Layer 3 of a small transformer language model trained on English Wikipedia (9 layers, counted from 0, width 128).
A neuron's activation on a vector x is GELU(weights . x), where the dot is the dot product.

Input weights of the MLP neurons that the questions are about. A number n stands for n times 0.0068.
n54: 32 2 40 -6 5 -5 -31 -24 6 21 2 53 -18 4 -4 21 16 37 -13 -15 9 -12 42 12 38 7 7 -7 29 17 -15 -26 13 25 -5 -7 30 4 -33 -11 18 21 16 24 8 1 -25 5 4 -59 10 -21 39 -57 -27 -36 -5 5 30 -15 -26 -42 1 -14 -11 22 27 -5 -23 -3 13 -19 -14 -4 -45 -38 12 13 23 1 6 -42 47 46 38 14 18 -19 -9 1 -8 -47 -13 0 4 -2 -8 10 23 -2 -11 -21 25 2 0 -44 -34 30 -13 -19 4 -4 -2 -3 -12 11 18 -65 4 -1 -11 42 5 -13 6 -1 -34 24
n66: 17 -23 33 -23 32 -27 -7 -15 -27 15 11 -15 15 57 -19 -62 -44 15 -5 19 -26 1 28 8 -24 -20 3 1 -25 24 -5 5 3 8 24 -1 26 -11 -3 35 -5 15 36 -6 27 7 -16 14 -17 -18 11 -24 -9 6 -15 -4 16 25 -19 -4 -18 -12 25 -14 19 33 32 -26 -20 -13 -24 -12 15 40 -31 33 -21 6 -5 -12 38 10 -14 -4 20 -2 31 23 28 -25 -14 32 9 -10 18 58 -15 8 32 -6 -20 21 -24 -11 10 -6 16 3 -21 3 3 -30 7 11 47 32 -25 -34 8 33 13 -12 -21 14 4 -5 -23 -12
n77: 6 -5 -10 -19 5 1 24 -6 -20 -14 -20 -14 -13 -9 33 -42 -10 -16 23 -8 16 -1 11 -14 -19 -18 21 13 -16 2 1 8 -5 -9 0 -31 -6 -13 2 -18 -5 22 34 -6 11 -33 -17 7 0 14 0 7 4 3 -5 -14 4 23 29 30 -21 -2 -7 15 -19 -15 38 -5 -4 2 4 36 -6 28 -21 -19 14 5 2 35 28 0 9 -4 31 -17 -22 18 4 -20 -11 24 -12 7 13 -25 5 -19 -10 -6 -5 -3 1 -2 27 -1 -24 -1 -7 14 2 28 4 1 11 -2 19 16 -47 2 5 -5 14 1 9 16 -34 -8
n94: -7 5 -2 -13 18 -7 9 2 -38 -14 5 -18 4 19 18 -12 -18 5 8 57 -24 11 -7 -11 23 -30 -3 9 -3 -4 2 -3 -27 -10 13 -14 11 -5 19 -2 3 -8 29 -21 -19 6 9 -54 -1 -6 1 14 -17 -45 -11 13 38 -14 -36 1 -29 6 -11 -19 -9 16 -15 24 -7 -5 -17 9 15 11 11 21 26 5 15 2 -4 -3 -28 -2 -22 51 -10 -34 -13 -9 -25 2 12 5 -8 11 -10 10 24 1 -18 54 -18 4 9 33 21 25 -4 12 14 1 30 -56 1 3 -48 -32 19 47 2 7 16 -9 -12 21 1 3
n129: 28 -15 -9 0 -30 18 0 9 -12 -19 10 -24 8 26 -13 -7 8 -15 19 -1 -7 1 6 -1 3 -11 15 14 18 -37 -6 -15 -4 4 0 -18 7 7 8 -17 2 10 12 18 8 41 -28 -5 -10 -10 10 9 -2 14 -7 -20 -10 9 19 11 -10 -26 -14 -10 -10 6 -22 -4 6 0 6 24 17 5 2 0 -18 16 16 14 -10 7 -15 12 20 -1 4 3 -22 -27 18 -5 -3 9 27 -14 20 17 17 -17 -5 -20 16 16 20 -7 -1 4 7 12 11 -28 -19 -10 11 -2 16 14 19 -15 -33 9 6 14 -21 10 0 14
n137: -19 14 -1 -37 11 -2 4 -2 -2 -15 5 8 -19 -3 5 -20 -13 17 -2 -1 15 -11 3 3 -5 1 5 -16 -8 -22 12 -22 -15 11 2 -21 17 -5 22 4 5 28 6 -6 -12 9 -1 14 -6 -23 16 -2 5 -7 -29 -15 15 -2 -9 15 3 0 18 28 -19 -10 -27 4 -9 9 17 5 27 9 -15 -8 18 3 30 16 -3 -6 34 -9 6 -7 -18 -10 18 -13 9 15 6 -22 11 14 -4 -24 6 31 -24 26 6 3 7 -25 13 2 -14 22 3 7 17 -20 -11 -28 -7 16 -4 3 -6 -10 9 17 3 -5 -5 -21
n176: 37 9 -9 -23 3 -22 -1 43 -20 4 -22 -28 -3 -17 -17 9 0 -22 15 22 33 -30 2 1 -10 6 9 -25 20 14 6 -9 31 -33 43 2 -4 -18 -22 -13 18 -1 -21 -22 9 10 5 -45 0 -50 30 -11 3 10 -15 -24 -36 -12 -10 4 -27 -18 4 3 -32 -51 -11 13 23 -4 7 8 -29 -1 -15 10 -11 33 14 3 -8 23 7 10 18 15 -1 -25 8 13 7 -9 -22 28 3 9 34 19 29 1 -42 41 -4 -10 -4 23 10 -7 10 -5 26 7 -5 19 12 -35 9 -6 25 -3 -7 1 19 -31 55 37 -5 -58
n178: 8 -22 4 2 11 1 0 7 11 12 30 3 21 -7 24 20 12 23 -14 18 8 -21 0 -20 -18 -13 15 5 -5 -7 -15 43 4 -24 53 -13 8 2 -7 28 22 45 8 9 31 -32 -7 -20 -22 20 -3 -35 15 1 -25 -18 -32 18 11 -54 -2 -17 0 34 -22 21 -8 -36 17 -15 13 10 16 42 6 -21 -24 -8 -5 -1 -10 1 -15 6 -24 13 13 22 2 -23 -38 18 -6 8 20 13 9 24 -3 2 -25 -16 -10 10 -15 7 9 5 21 2 4 -6 -15 -5 29 19 27 -25 37 -5 -5 -22 -15 13 -2 -1 -8 -7
n182: -11 29 7 17 -10 21 10 -6 -32 -7 1 13 13 -1 -16 -1 8 25 -22 2 16 8 -11 -21 27 4 0 -29 -15 -11 7 -19 9 27 18 14 0 6 -7 -22 18 13 -2 -20 -22 3 34 29 -25 -27 23 5 9 2 -20 -14 15 -3 -5 -14 -3 14 28 -23 -28 -6 -11 45 -17 5 42 7 -17 10 -2 -4 39 -5 5 44 21 -1 1 -27 -10 40 4 -4 -30 -14 26 -14 5 7 -29 -53 -29 28 1 -1 10 18 0 22 17 -33 17 12 16 -19 18 -22 7 6 1 -55 18 -6 5 13 23 -2 -6 13 15 -34 -8 -32
n217: 8 9 10 13 15 10 -20 -13 8 -5 12 9 2 11 32 -10 27 5 12 5 -4 6 45 -19 2 21 -9 10 18 -1 24 -19 -11 31 20 24 3 6 10 -1 21 9 -9 -10 9 10 -1 -8 -10 -38 -5 27 25 -9 -1 5 -9 -34 38 -12 -36 18 -22 16 -25 26 14 27 -8 12 6 -16 -7 -16 -17 -18 -22 6 14 5 35 -41 -10 16 14 -1 -5 27 -20 -5 11 -34 12 15 -45 1 -29 -10 -6 10 29 -55 -22 7 -11 -9 -6 37 -28 8 19 -6 9 -20 -15 13 -22 2 -12 -38 -41 15 -30 -16 2 5 -15 -8
n221: 24 -20 14 33 2 -20 7 -10 4 -24 7 -15 2 44 -12 -1 0 -9 -18 26 8 -11 11 -23 9 -13 -22 -8 5 -1 9 22 0 -14 -10 -20 -7 -6 -3 -10 34 13 12 20 11 4 9 1 -16 -6 3 -12 1 10 12 -11 2 6 14 -53 -3 -41 -20 4 -27 35 14 30 32 31 4 -6 7 -20 -29 -6 10 -3 -32 -14 20 -23 -2 46 13 42 7 -15 5 -11 -12 -3 5 14 11 -9 1 29 10 -27 17 -45 22 -12 7 -5 2 25 15 11 13 -43 7 -4 21 2 -3 -8 -18 7 -40 29 13 -32 19 8 -14 -5
n291: 32 -2 4 -31 27 -48 -21 3 10 -17 12 9 27 3 -32 -27 2 44 58 -26 2 14 -22 -26 25 -23 1 8 -15 15 6 15 -13 75 68 3 -26 -9 -44 7 15 -46 2 5 -2 -25 18 -24 -21 2 17 -1 -10 11 28 -15 -34 -3 -14 6 -16 -30 -31 -17 -29 -8 -14 -24 23 7 -8 8 -11 -21 6 21 18 8 27 36 24 30 -39 -12 -30 -17 6 22 -9 -20 -15 -9 29 13 17 -5 6 13 27 26 -32 12 -6 9 -3 -9 28 49 -6 22 16 -10 -17 -36 -12 -30 33 5 57 11 -31 -8 -30 18 15 -5 5 -25
n314: 2 -22 -17 16 15 -8 -24 14 -13 4 10 -9 -30 -5 -21 15 31 -1 -9 6 -21 -39 -8 6 -8 16 51 -35 -5 21 14 -7 0 -5 27 2 -10 -15 30 34 26 -21 27 -50 1 13 3 -21 -16 34 -4 3 39 16 -3 30 -13 -42 4 18 -15 49 -5 -40 -17 -39 -5 -21 -1 37 -21 -2 3 5 -3 28 16 9 20 -17 -2 -10 -14 11 37 -8 0 -17 -24 -11 -19 22 -10 -7 30 21 -5 30 22 -41 -17 -19 48 -16 -3 13 30 35 4 -1 15 -11 18 13 1 17 -8 -3 9 -2 -40 22 -29 -31 13 -22 46 21
n349: 6 -14 3 23 11 21 -14 17 0 -26 4 8 -21 -14 -27 10 21 -2 -32 -4 2 12 -11 -15 -15 9 6 -5 31 4 -23 17 18 11 29 3 -13 0 -24 -29 -18 19 22 15 15 22 -11 12 -20 -1 -6 11 18 7 -20 5 -6 35 -10 -13 1 -12 -6 31 17 41 16 2 24 12 12 -15 5 10 16 13 3 -1 13 12 -23 -10 -18 -6 20 -8 17 -13 14 -8 -35 -7 -49 -8 -7 16 -1 -6 28 1 -26 -6 12 17 -6 4 -19 0 -7 -11 -14 -5 -2 -7 -14 -29 -16 -7 4 -8 -15 26 -2 -9 -11 12 -5 37
n376: -4 -19 -4 -28 -5 -32 -4 28 -2 1 11 33 42 12 4 -48 -10 31 22 -1 -18 -6 24 -59 -3 -14 -3 21 -7 61 5 -31 -19 31 28 44 6 -20 7 15 -5 -27 -20 -37 22 19 23 -15 -25 -24 21 17 -18 -51 -33 -1 -21 -36 24 -25 -21 10 2 63 -19 14 -28 -2 -6 -14 -8 -15 4 6 -1 35 6 -15 -14 10 -19 -7 -25 -16 -32 29 -22 15 12 -6 -13 22 13 28 6 -22 -18 16 16 1 9 32 18 54 -38 -11 37 62 0 23 -5 3 35 -21 23 -25 -10 -16 0 52 -12 29 -12 -24 32 -14 3 -30
n381: -3 19 -4 -5 23 -13 5 29 -31 3 -10 17 35 1 48 11 -13 20 26 7 2 9 1 14 17 -9 -22 3 -14 9 7 35 11 -5 62 7 1 9 16 14 -10 -12 -15 -35 -9 5 -16 -22 -10 -5 -3 20 2 -25 -21 -6 -6 -27 9 0 -19 -16 -46 -1 -8 -15 -28 -16 -30 7 -8 6 -27 -2 13 26 -17 19 -1 -14 -8 8 1 15 -13 17 -22 -5 -4 8 -30 37 -10 11 -30 -11 -15 22 15 -12 -26 8 -9 33 -56 1 3 4 -3 -10 22 33 -14 -35 35 -4 49 -27 19 34 -16 10 14 -19 35 38 9 4
n423: -18 -26 -16 -10 42 -8 -8 -11 9 -19 21 26 32 -8 -7 -31 10 39 26 12 -6 -16 9 -3 -22 -25 -8 17 -25 94 1 -19 15 -3 -11 49 -13 -23 -9 33 1 18 -4 -4 -1 -38 26 -37 -19 13 -5 11 -13 -24 -40 -7 -13 -33 44 5 -14 -12 -15 34 -26 24 19 -11 18 9 4 18 30 7 -3 -37 13 -6 16 5 -5 -7 26 1 -1 49 26 11 6 -17 -19 3 20 18 33 7 -56 18 -4 -9 2 -12 -3 3 -21 0 -2 37 2 6 5 28 24 -2 8 -17 -22 -7 1 9 13 -32 -13 -26 -5 11 -40 5
n445: -40 -4 0 6 -9 -38 -4 23 -21 -18 -1 -3 -2 -3 42 -23 -22 20 -34 44 15 0 14 45 -11 20 18 19 41 31 6 3 -48 6 -3 13 13 -1 -16 22 -21 51 33 -17 6 -4 -37 -46 -5 1 -9 -2 18 7 -10 -18 -13 -32 22 34 -35 11 27 -5 30 -8 -18 27 -9 -11 3 14 7 -4 -15 3 2 19 4 -14 -4 -21 44 2 24 29 0 -16 15 -16 -1 -19 -26 -24 30 9 -38 0 7 -2 -9 -9 1 -42 -18 -1 -21 1 -25 4 15 -8 49 12 17 -6 -36 9 -5 25 -31 10 2 5 -26 46 -6 5
n469: 7 -30 -41 14 26 -17 -2 0 14 5 -1 -2 25 -14 -14 -16 -5 11 0 25 9 29 -4 4 -3 -37 9 28 -16 27 -26 40 23 -8 12 19 -2 -23 -30 -10 3 -10 -7 1 35 -1 0 4 -19 13 -9 5 -18 17 6 -3 -18 -15 0 -10 -6 0 11 32 16 -13 28 -3 5 -7 3 10 -1 3 -23 6 4 -15 1 -3 -21 16 -7 9 -6 15 21 10 -5 3 11 8 24 8 8 -13 -10 1 -1 -17 13 -8 -14 -15 -14 15 14 20 6 14 -5 5 10 -17 16 5 -3 -27 -7 0 0 -22 -33 -7 -2 -6 0 18
n470: -7 -14 13 -6 27 -24 33 -1 -22 -6 11 -20 -3 29 27 -4 -10 21 -6 43 -12 7 19 37 -4 -18 5 16 3 -7 -25 -8 0 -43 12 -13 1 -23 -19 -12 28 -11 14 -2 9 -34 -25 -5 -26 18 -12 -21 16 5 25 -17 6 4 -4 16 0 -13 -42 7 5 22 13 6 -3 -26 7 -3 -5 13 -5 23 -23 -2 20 5 -3 -4 17 15 0 -13 14 -5 2 10 -18 3 13 -2 -20 14 7 -7 14 -21 -14 3 -8 -21 -17 25 -24 -4 8 2 -10 -1 33 12 10 12 7 5 6 -5 -16 12 9 -37 -28 -1 9 -23

Each question shows a token from some text and the vector x that enters the MLP there. A number n stands for n times 0.082.

" Website": 0 -4 11 -4 -6 13 5 12 -19 14 8 -10 -5 -10 -11 -1 12 0 5 -14 -1 -27 -1 -6 13 -6 6 19 15 -11 0 11 -8 2 -25 3 -15 -5 5 12 11 -4 -3 -1 -8 -4 -14 11 51 -3 -23 11 -2 3 -16 5 -4 -7 0 3 35 16 0 10 6 4 -10 -3 -12 -10 8 -2 16 -22 10 -2 9 -29 0 -17 1 -6 -6 -7 12 -5 5 6 -5 -2 -5 5 -15 12 0 -6 -3 0 -12 15 0 -10 12 0 -1 -15 1 7 -1 22 -1 19 -11 -19 -4 13 -3 -12 -4 8 -4 8 3 2 4 -2 11 1
The neuron with the highest activation: n314

" ind": 20 -1 0 -4 -8 -9 -4 15 -13 3 -3 9 8 -1 -1 3 -10 4 1 -5 3 -7 -10 8 -5 -19 17 4 -4 -9 -8 13 4 -10 4 9 -19 -1 13 10 -3 7 -15 12 13 1 -14 -4 59 6 -24 -4 3 4 -7 -4 0 -8 -4 3 43 -18 -6 9 23 0 -10 -10 -3 2 -15 -17 4 -9 18 -3 -4 -14 -14 -4 5 3 -2 -11 4 -10 2 7 2 -1 7 8 -3 -1 -6 -14 4 6 -5 -9 1 -2 1 -12 4 2 6 -4 9 -7 -16 4 -29 -1 15 14 1 -8 14 13 21 -18 9 3 -6 13 7 -7
Which neuron fires most, and how strongly? n178, at about 1.8

" Emer": -3 6 8 -10 -12 -9 -10 -2 -16 9 -9 -5 -5 2 -12 9 6 -8 4 3 -11 -9 -6 9 1 -12 28 4 9 -12 0 6 11 -3 13 -21 -21 1 3 3 14 8 -12 -11 1 -5 4 -3 45 -1 -5 -1 5 16 12 -4 -5 9 0 -1 43 -6 -5 6 -6 6 -24 5 -8 -10 -23 -22 13 -11 6 -12 5 -22 15 -12 1 19 6 5 2 -9 8 20 -1 20 -12 3 4 6 9 5 5 -4 -6 1 5 -9 -1 -14 10 12 4 2 -9 4 -9 13 -28 -1 -3 1 -1 19 -17 1 4 -9 6 1 -3 -11 3 8
The neuron with the highest activation: n314

" good": 4 0 -4 -4 -6 2 -3 8 -13 10 1 -1 -5 -3 4 5 0 -2 -5 6 -8 1 -5 1 -3 1 16 11 1 -15 4 14 1 -8 -2 1 -25 3 9 -6 7 2 -15 24 -2 -2 2 -4 63 2 -7 -13 0 4 -12 -14 1 -3 5 4 42 -5 6 -1 4 0 0 1 -14 -5 13 -16 11 -7 13 0 1 -23 -11 0 -9 19 -5 9 -12 0 -7 3 3 15 -13 0 -5 5 9 2 7 -16 -15 0 -11 -12 13 -1 5 -1 7 -17 -17 12 -12 10 -18 6 -4 15 -12 5 -9 -3 9 -10 4 2 0 10 0 12
The neuron with the highest activation: n178

" J": 10 2 4 7 -11 7 -2 -3 -8 6 -3 1 -5 -5 -22 2 -9 -9 -4 7 -23 -7 -2 0 18 -19 17 1 -9 0 -2 -2 2 1 -7 -8 -17 -5 -16 3 5 7 7 0 -16 0 -10 6 59 10 -15 10 -11 13 13 -3 3 7 -4 3 61 6 -10 0 1 13 -8 8 11 -5 -4 -17 15 -3 -1 -8 10 -16 -2 -23 -1 9 -5 1 14 -5 10 2 0 2 0 0 -5 -5 14 -7 10 -4 -5 -3 15 -5 5 -3 3 -8 8 0 1 6 -19 4 -16 -7 -5 4 -2 8 -10 6 4 -8 5 -4 -12 11 9 -8
Which two neurons fire most, strongest first? n221, n129

" was": 1 7 12 -5 -12 -9 -2 0 -19 2 8 -9 -6 3 -7 -2 -4 3 7 -12 -2 -15 3 -9 17 4 11 -2 1 0 -3 1 16 3 -6 -13 -24 -4 7 5 8 6 3 5 -1 -8 -3 2 80 -3 -10 -1 -3 3 -7 -13 -3 -4 -2 0 25 -4 -2 -5 -25 -5 0 4 0 -6 -10 -4 9 -16 5 2 -5 -9 4 -4 6 10 -9 -6 9 -3 17 5 1 10 -4 1 1 5 -1 -10 0 -8 -7 -2 23 0 -4 -2 6 -1 -2 5 3 -3 8 13 -15 -5 7 -1 -9 2 -9 8 10 -5 5 -10 18 0 11 -6
The neuron with the highest activation: n176

" domin": 1 -1 9 -9 -7 4 -3 13 -14 4 -9 0 -2 -2 -13 4 2 -11 2 -18 -11 -11 0 -1 2 5 24 1 -7 -13 15 21 -9 -7 12 5 -24 -7 1 2 0 -1 -9 10 16 11 -16 -7 51 1 -9 -5 15 1 3 -1 4 3 5 9 39 10 -13 8 3 -4 0 -19 -13 1 2 -17 4 -16 25 -6 -15 -19 -11 4 -2 13 -19 -7 -5 1 0 15 6 18 -3 16 -8 -4 8 -1 -3 -9 -15 -14 -14 1 -10 -1 10 -6 5 0 3 -2 -5 -1 -17 17 3 13 -7 6 8 6 15 -11 1 -1 0 7 11 -15
Which neuron fires most, and how strongly? n178, at about 0.81

"\n": 4 1 1 3 -10 -5 -15 14 -18 0 -4 11 -1 5 -6 -5 12 -3 -4 2 -27 -8 4 7 -10 9 5 0 8 -12 -2 8 1 2 -3 -4 -27 -2 9 -1 6 2 -3 3 -4 9 -15 2 81 -3 -13 19 -4 10 6 -5 -3 -1 4 1 11 -2 -3 2 -7 1 -9 6 -9 0 -9 -11 10 -10 -2 -4 -7 -17 8 -14 -4 -1 -4 -2 10 -1 3 15 -5 6 13 -7 -2 2 5 -4 -4 -7 -9 3 7 -1 1 -5 -2 9 0 -2 -4 18 7 10 -11 -13 -1 3 -3 -3 0 2 -2 -1 -6 -1 3 7 11 3
Which two neurons fire most, strongest first? n217, n129

"0": -4 -2 5 -10 -21 7 13 0 -18 7 -2 5 -4 -6 -12 -1 2 8 -12 -18 -11 6 6 8 16 -2 -1 -3 -3 -5 -4 -8 7 11 -19 6 -21 3 3 -7 11 -4 -6 5 -8 8 -4 25 70 -5 -13 4 -2 2 -19 -5 20 0 -3 -7 45 -7 11 -3 2 3 -5 5 -17 -6 8 -19 6 -8 5 -7 2 -9 -13 5 5 3 2 -5 -11 3 -1 21 -8 14 6 -1 -5 2 0 -10 0 2 -8 2 -4 4 3 0 11 -9 4 1 -4 -9 0 -6 0 -2 -1 4 -4 -8 1 1 10 -15 7 15 1 2 -4 0
Which three neurons fire most, strongest first? n182, n54, n137

" Lev": 1 5 6 2 -2 -9 -6 2 -14 -3 -20 4 7 -13 -22 13 -8 -8 8 16 -13 -9 4 5 -6 -26 25 7 6 -12 -1 12 20 1 10 -11 -24 -7 -5 -7 -1 2 -5 -13 8 15 -11 -3 41 2 -10 2 7 11 13 2 -2 -5 -2 10 53 12 -7 -3 3 6 -16 2 -14 -3 -11 -14 13 -9 10 -5 -3 -19 -2 -4 2 15 -3 -14 8 -14 9 11 5 19 5 6 -5 -7 12 -12 7 -9 -12 -6 26 -3 3 -14 13 7 1 -2 -1 -2 -17 12 -11 4 -8 9 -6 0 5 5 11 -19 6 -12 -4 -4 6 7
Which neuron fires most, and how strongly? n469, at about 0.9

" the": 5 -17 0 -11 -9 2 -7 10 -14 11 -5 5 -10 -3 -9 2 -6 -8 -8 -1 -2 1 -1 12 1 -9 19 4 4 -1 4 11 5 -7 -7 -4 -28 -12 0 -9 6 0 -20 1 -1 6 3 -3 81 2 -9 -6 3 8 3 -10 4 6 6 3 10 -5 8 -1 9 -10 7 3 -12 -1 -1 -15 9 -10 -8 -2 2 -18 -15 -1 -5 10 1 -2 5 4 2 2 6 12 -5 4 -1 6 5 4 -8 -4 3 -3 -11 0 -2 2 7 -5 11 1 -11 9 -18 15 -15 1 2 7 2 1 1 1 17 0 8 -4 -6 15 11 -5
The neuron with the highest activation: n176

"IR": 2 1 12 14 -14 -3 4 0 -10 10 2 11 1 -10 -6 12 1 -2 2 -3 -5 1 -1 -4 -9 -17 16 11 6 -12 -7 -11 9 14 -6 -3 -29 -11 6 -10 13 12 -1 -5 -4 11 2 12 39 0 -22 13 -3 13 -9 -5 -4 -8 -1 -8 51 -9 -17 0 15 3 -9 -2 -5 -10 8 -19 18 -14 7 1 2 -22 3 -15 -1 6 -7 -11 -4 -5 8 11 2 16 8 -1 -12 8 -3 -14 -2 3 -15 7 30 -16 3 -6 -1 6 23 8 0 -6 -17 3 -3 2 -11 5 -15 -3 5 0 8 -14 11 5 -11 -3 9 5
Which two neurons fire most, strongest first? n469, n349

" Vis": 8 8 10 -15 8 9 0 -2 -17 -6 0 -3 -1 -3 -8 5 22 -1 1 -13 7 -7 -7 12 7 -1 8 1 -18 -6 2 19 -3 3 2 -13 -16 -11 -10 3 13 0 4 3 3 -6 -8 2 51 6 -8 -3 3 7 28 -2 -4 2 -10 1 56 -2 -14 -3 -6 -4 -11 2 -9 -11 -4 -10 15 -19 10 7 -28 -24 -10 -10 2 8 0 -5 0 -2 6 12 -5 10 -9 -2 -6 7 9 -2 11 -8 -15 -5 -2 -14 -16 -11 8 12 2 1 3 3 -4 13 -28 -2 -1 9 4 17 -4 11 7 -9 -8 5 -7 -1 15 10
Which two neurons fire most, strongest first? n291, n178

"iv": -11 4 12 -9 -11 -10 7 2 -16 0 -5 -2 7 -5 -12 -1 -3 -5 12 -10 -6 5 9 0 -3 -18 17 -3 14 -23 -4 9 -3 8 2 3 -37 4 2 -5 14 7 2 -7 0 4 -1 -2 42 6 -18 6 5 15 26 -11 12 -7 -7 4 50 7 -17 -7 6 -1 -5 7 -10 0 -3 -18 22 -13 14 -4 -5 -13 -2 -2 2 15 -15 -5 -6 -7 10 12 4 18 3 2 -2 4 -2 -13 11 -3 -1 2 1 -11 -8 -3 15 -2 7 -8 0 12 -15 0 0 -6 -6 6 -8 18 3 -8 0 -13 4 -12 -3 1 7 -5
Which three neurons fire most, strongest first? n291, n470, n129

"igi": 1 -7 25 -6 -10 -4 8 -4 -14 19 6 -9 -13 4 -11 -6 13 -3 -3 5 -7 -1 7 -2 -8 0 11 -3 -4 -12 -3 16 0 -6 4 -8 -11 -4 1 13 -3 16 -3 -13 -8 -13 -1 0 55 -7 -15 -8 3 18 6 -6 -7 -1 -6 20 43 -6 -3 -13 10 9 -10 0 1 3 4 -13 17 4 12 -2 -5 -25 -11 -13 -14 9 -15 -16 0 -11 -2 14 14 8 22 9 -7 9 9 3 8 -16 -14 1 6 14 7 -13 -5 -1 -5 5 -28 15 -3 4 -7 11 -3 7 -1 2 8 7 13 -3 -2 -10 7 -14 1 -5
Which neuron fires most, and how strongly? n66, at about 1.2

"it": 0 5 20 -2 -7 -12 7 1 -22 5 1 -8 -11 2 -8 -3 3 -6 3 -11 -15 -16 2 2 4 -8 13 4 -18 -11 4 -4 -5 -2 8 0 -27 -4 2 5 6 14 3 4 7 3 -5 1 56 -13 -21 -7 1 16 18 -9 2 -6 -16 14 42 -9 -15 -3 1 -1 5 5 0 0 -18 -19 10 -7 17 -3 9 -23 4 -10 -2 16 -8 -2 3 -5 0 12 3 4 0 -2 -10 -5 15 3 4 -1 -5 19 -6 5 -3 -8 18 3 -1 -10 -11 8 -6 -3 -6 -11 6 5 0 22 16 9 10 0 7 -4 8 -6 0 4
The neuron with the highest activation: n291

" Park": 3 14 5 -10 -3 3 10 -6 -14 -8 -24 3 1 -11 -24 7 8 1 4 15 -15 -10 -9 10 -7 -5 -1 7 -7 -10 -11 -9 10 -3 -1 -2 -21 -2 10 -7 -2 2 -4 1 -6 4 -17 11 52 -3 -17 6 5 8 7 3 8 -5 0 -1 51 -1 0 12 8 6 -11 16 -19 0 -5 -13 29 -1 -3 5 5 -21 6 -1 -3 2 2 -8 -15 2 -1 2 10 12 -1 13 -6 -12 6 4 1 -20 -9 4 6 4 -2 0 3 6 -11 3 -4 0 -28 10 15 -5 -10 9 0 7 -10 -2 19 -12 10 -6 -4 6 9 9
Which neuron fires most, and how strongly? n137, at about 1.1

"=": 2 -12 13 -20 -11 -4 1 9 -15 5 9 2 -5 -3 -1 -6 -1 3 4 -13 -18 0 -1 0 17 4 15 20 2 6 -7 -1 5 -1 2 6 -24 -8 -4 -9 5 6 -2 -1 -5 0 -7 0 78 -10 -10 6 -5 5 -3 -3 -4 1 4 9 22 2 -10 -10 -4 7 -9 5 -8 -11 -3 -5 11 -16 6 11 -13 -16 -20 0 -6 -4 -3 3 -5 0 1 13 -11 6 -17 0 0 15 -6 2 3 -2 -4 -5 14 3 8 -3 -1 5 -6 8 0 10 0 22 -6 -11 7 10 -9 -3 8 6 -1 -2 -3 -11 -5 0 8 -2
Which neuron fires most, and how strongly? n376, at about 1.4

" of": 3 -7 19 -3 -15 -6 -3 4 -17 5 -3 14 -2 -2 3 6 6 0 -4 -5 -2 -8 3 7 14 8 7 3 -2 0 -1 10 5 9 -6 -11 -24 -5 -7 -3 -2 11 2 3 -11 -2 -3 -6 84 -2 -14 -10 13 8 5 -8 -4 -1 8 1 24 1 1 -12 1 4 0 7 -4 -4 1 -9 9 -8 5 -10 3 -10 -19 -15 -7 6 -6 6 -1 6 5 7 -1 8 3 -3 -9 -3 2 -6 0 7 -11 -5 -4 6 -2 -3 -9 -7 4 -1 -5 2 3 11 -15 -6 0 11 -5 -9 -2 11 -2 8 6 -1 2 8 -4 -3
Which two neurons fire most, strongest first? n54, n445

" in": -1 -11 6 -9 -2 -1 1 -10 -15 2 1 15 5 -10 1 -6 -2 10 7 -1 -10 -10 2 12 7 -6 6 18 -16 -1 -12 12 3 -4 -6 2 -25 -10 -4 4 13 7 -6 -3 -8 -15 4 -11 72 10 -23 -5 5 10 -2 -11 6 -10 12 5 31 17 3 2 8 5 5 -2 -7 -11 -12 -6 14 -3 7 -20 -3 -11 -5 -4 6 4 -4 -10 -7 4 7 11 9 4 4 7 4 -2 4 -5 -9 -8 -7 -5 -3 2 -5 -3 3 -1 5 -17 2 3 -7 20 -10 -9 -3 11 -14 0 5 10 9 -6 13 -6 3 5 -5 -3
Which two neurons fire most, strongest first? n423, n77

"|": 1 -10 -8 -6 -13 6 0 8 -18 -5 0 -8 -4 -2 -9 4 5 -5 -1 -20 -13 -4 -7 4 16 3 19 12 1 -3 0 7 2 1 -3 -10 -20 -6 7 -3 1 -3 4 5 -6 -1 -12 8 84 4 -13 22 -9 14 3 -3 -2 5 4 4 12 11 -3 -8 4 -1 1 2 -11 3 -12 -3 16 -16 2 -1 -6 -17 0 2 -3 1 -6 -5 7 10 -7 12 -5 1 -5 5 -4 -1 3 -1 8 1 -6 -5 5 -6 5 1 2 -8 3 11 -10 9 -2 0 -19 -11 3 1 3 5 4 3 -1 -4 1 -5 2 0 3 0
Which two neurons fire most, strongest first? n129, n314

" New": 11 -18 -2 0 -10 -1 1 -5 -16 -15 -5 -5 -3 3 -12 9 1 -8 -2 -5 16 -9 -3 3 10 2 17 19 -3 -2 -21 9 13 6 -5 -8 -31 -3 9 1 10 19 -10 21 0 0 -11 -1 57 -5 -17 6 -4 13 13 -12 0 2 4 7 31 -4 -2 8 5 -8 1 9 -7 7 -13 -14 10 -3 -13 -2 -3 -12 1 5 -14 5 -9 -2 7 -3 -9 27 -8 11 11 10 1 6 -1 -10 3 5 -19 -5 -5 -4 -5 -14 -4 5 -13 6 3 6 -16 11 -22 -10 6 5 1 0 4 -5 -1 -3 4 6 2 15 1 3
Which three neurons fire most, strongest first? n129, n77, n469

" |": -6 11 5 -5 -6 5 5 5 -18 -6 1 -3 -5 2 -6 -1 -1 5 -3 -1 -11 -6 0 7 7 -11 6 5 -3 -3 2 -7 -6 5 1 -3 -23 -8 10 7 5 1 0 0 -6 1 -3 -9 88 11 -14 19 2 2 5 -1 8 -9 -5 2 5 -1 0 4 3 1 -3 1 -13 -2 -15 -16 17 -4 4 0 5 -21 6 -5 2 6 -4 -6 -3 8 -13 5 0 8 -3 1 -2 -3 8 -2 6 -1 -8 -4 7 6 0 -7 6 1 0 6 -4 -5 -8 3 -4 -6 -5 5 -7 1 -9 -2 17 -10 1 -1 2 1 6 -2
Which neuron fires most, and how strongly? n94, at about 2.1

"non": -4 -12 -1 -6 -8 12 -2 -8 -18 -4 -5 4 2 -4 -17 -2 7 -14 -8 4 -11 6 -10 -15 -11 -2 5 5 -3 -8 -10 5 13 4 -2 -5 -14 -10 9 0 5 17 2 7 -2 15 -9 13 62 11 -12 8 10 12 8 1 -2 16 1 -9 52 -12 0 2 6 0 -2 4 6 9 -11 -12 18 -8 3 -2 -4 -22 -1 8 -2 2 -2 -7 -4 -4 -7 21 5 9 -1 13 -7 -6 -11 2 -3 -12 -3 -16 -10 4 -8 -10 -8 1 -1 9 3 15 -7 8 -17 -5 -6 3 0 7 -5 -2 13 -17 8 -7 -19 11 9 8
The neuron with the highest activation: n349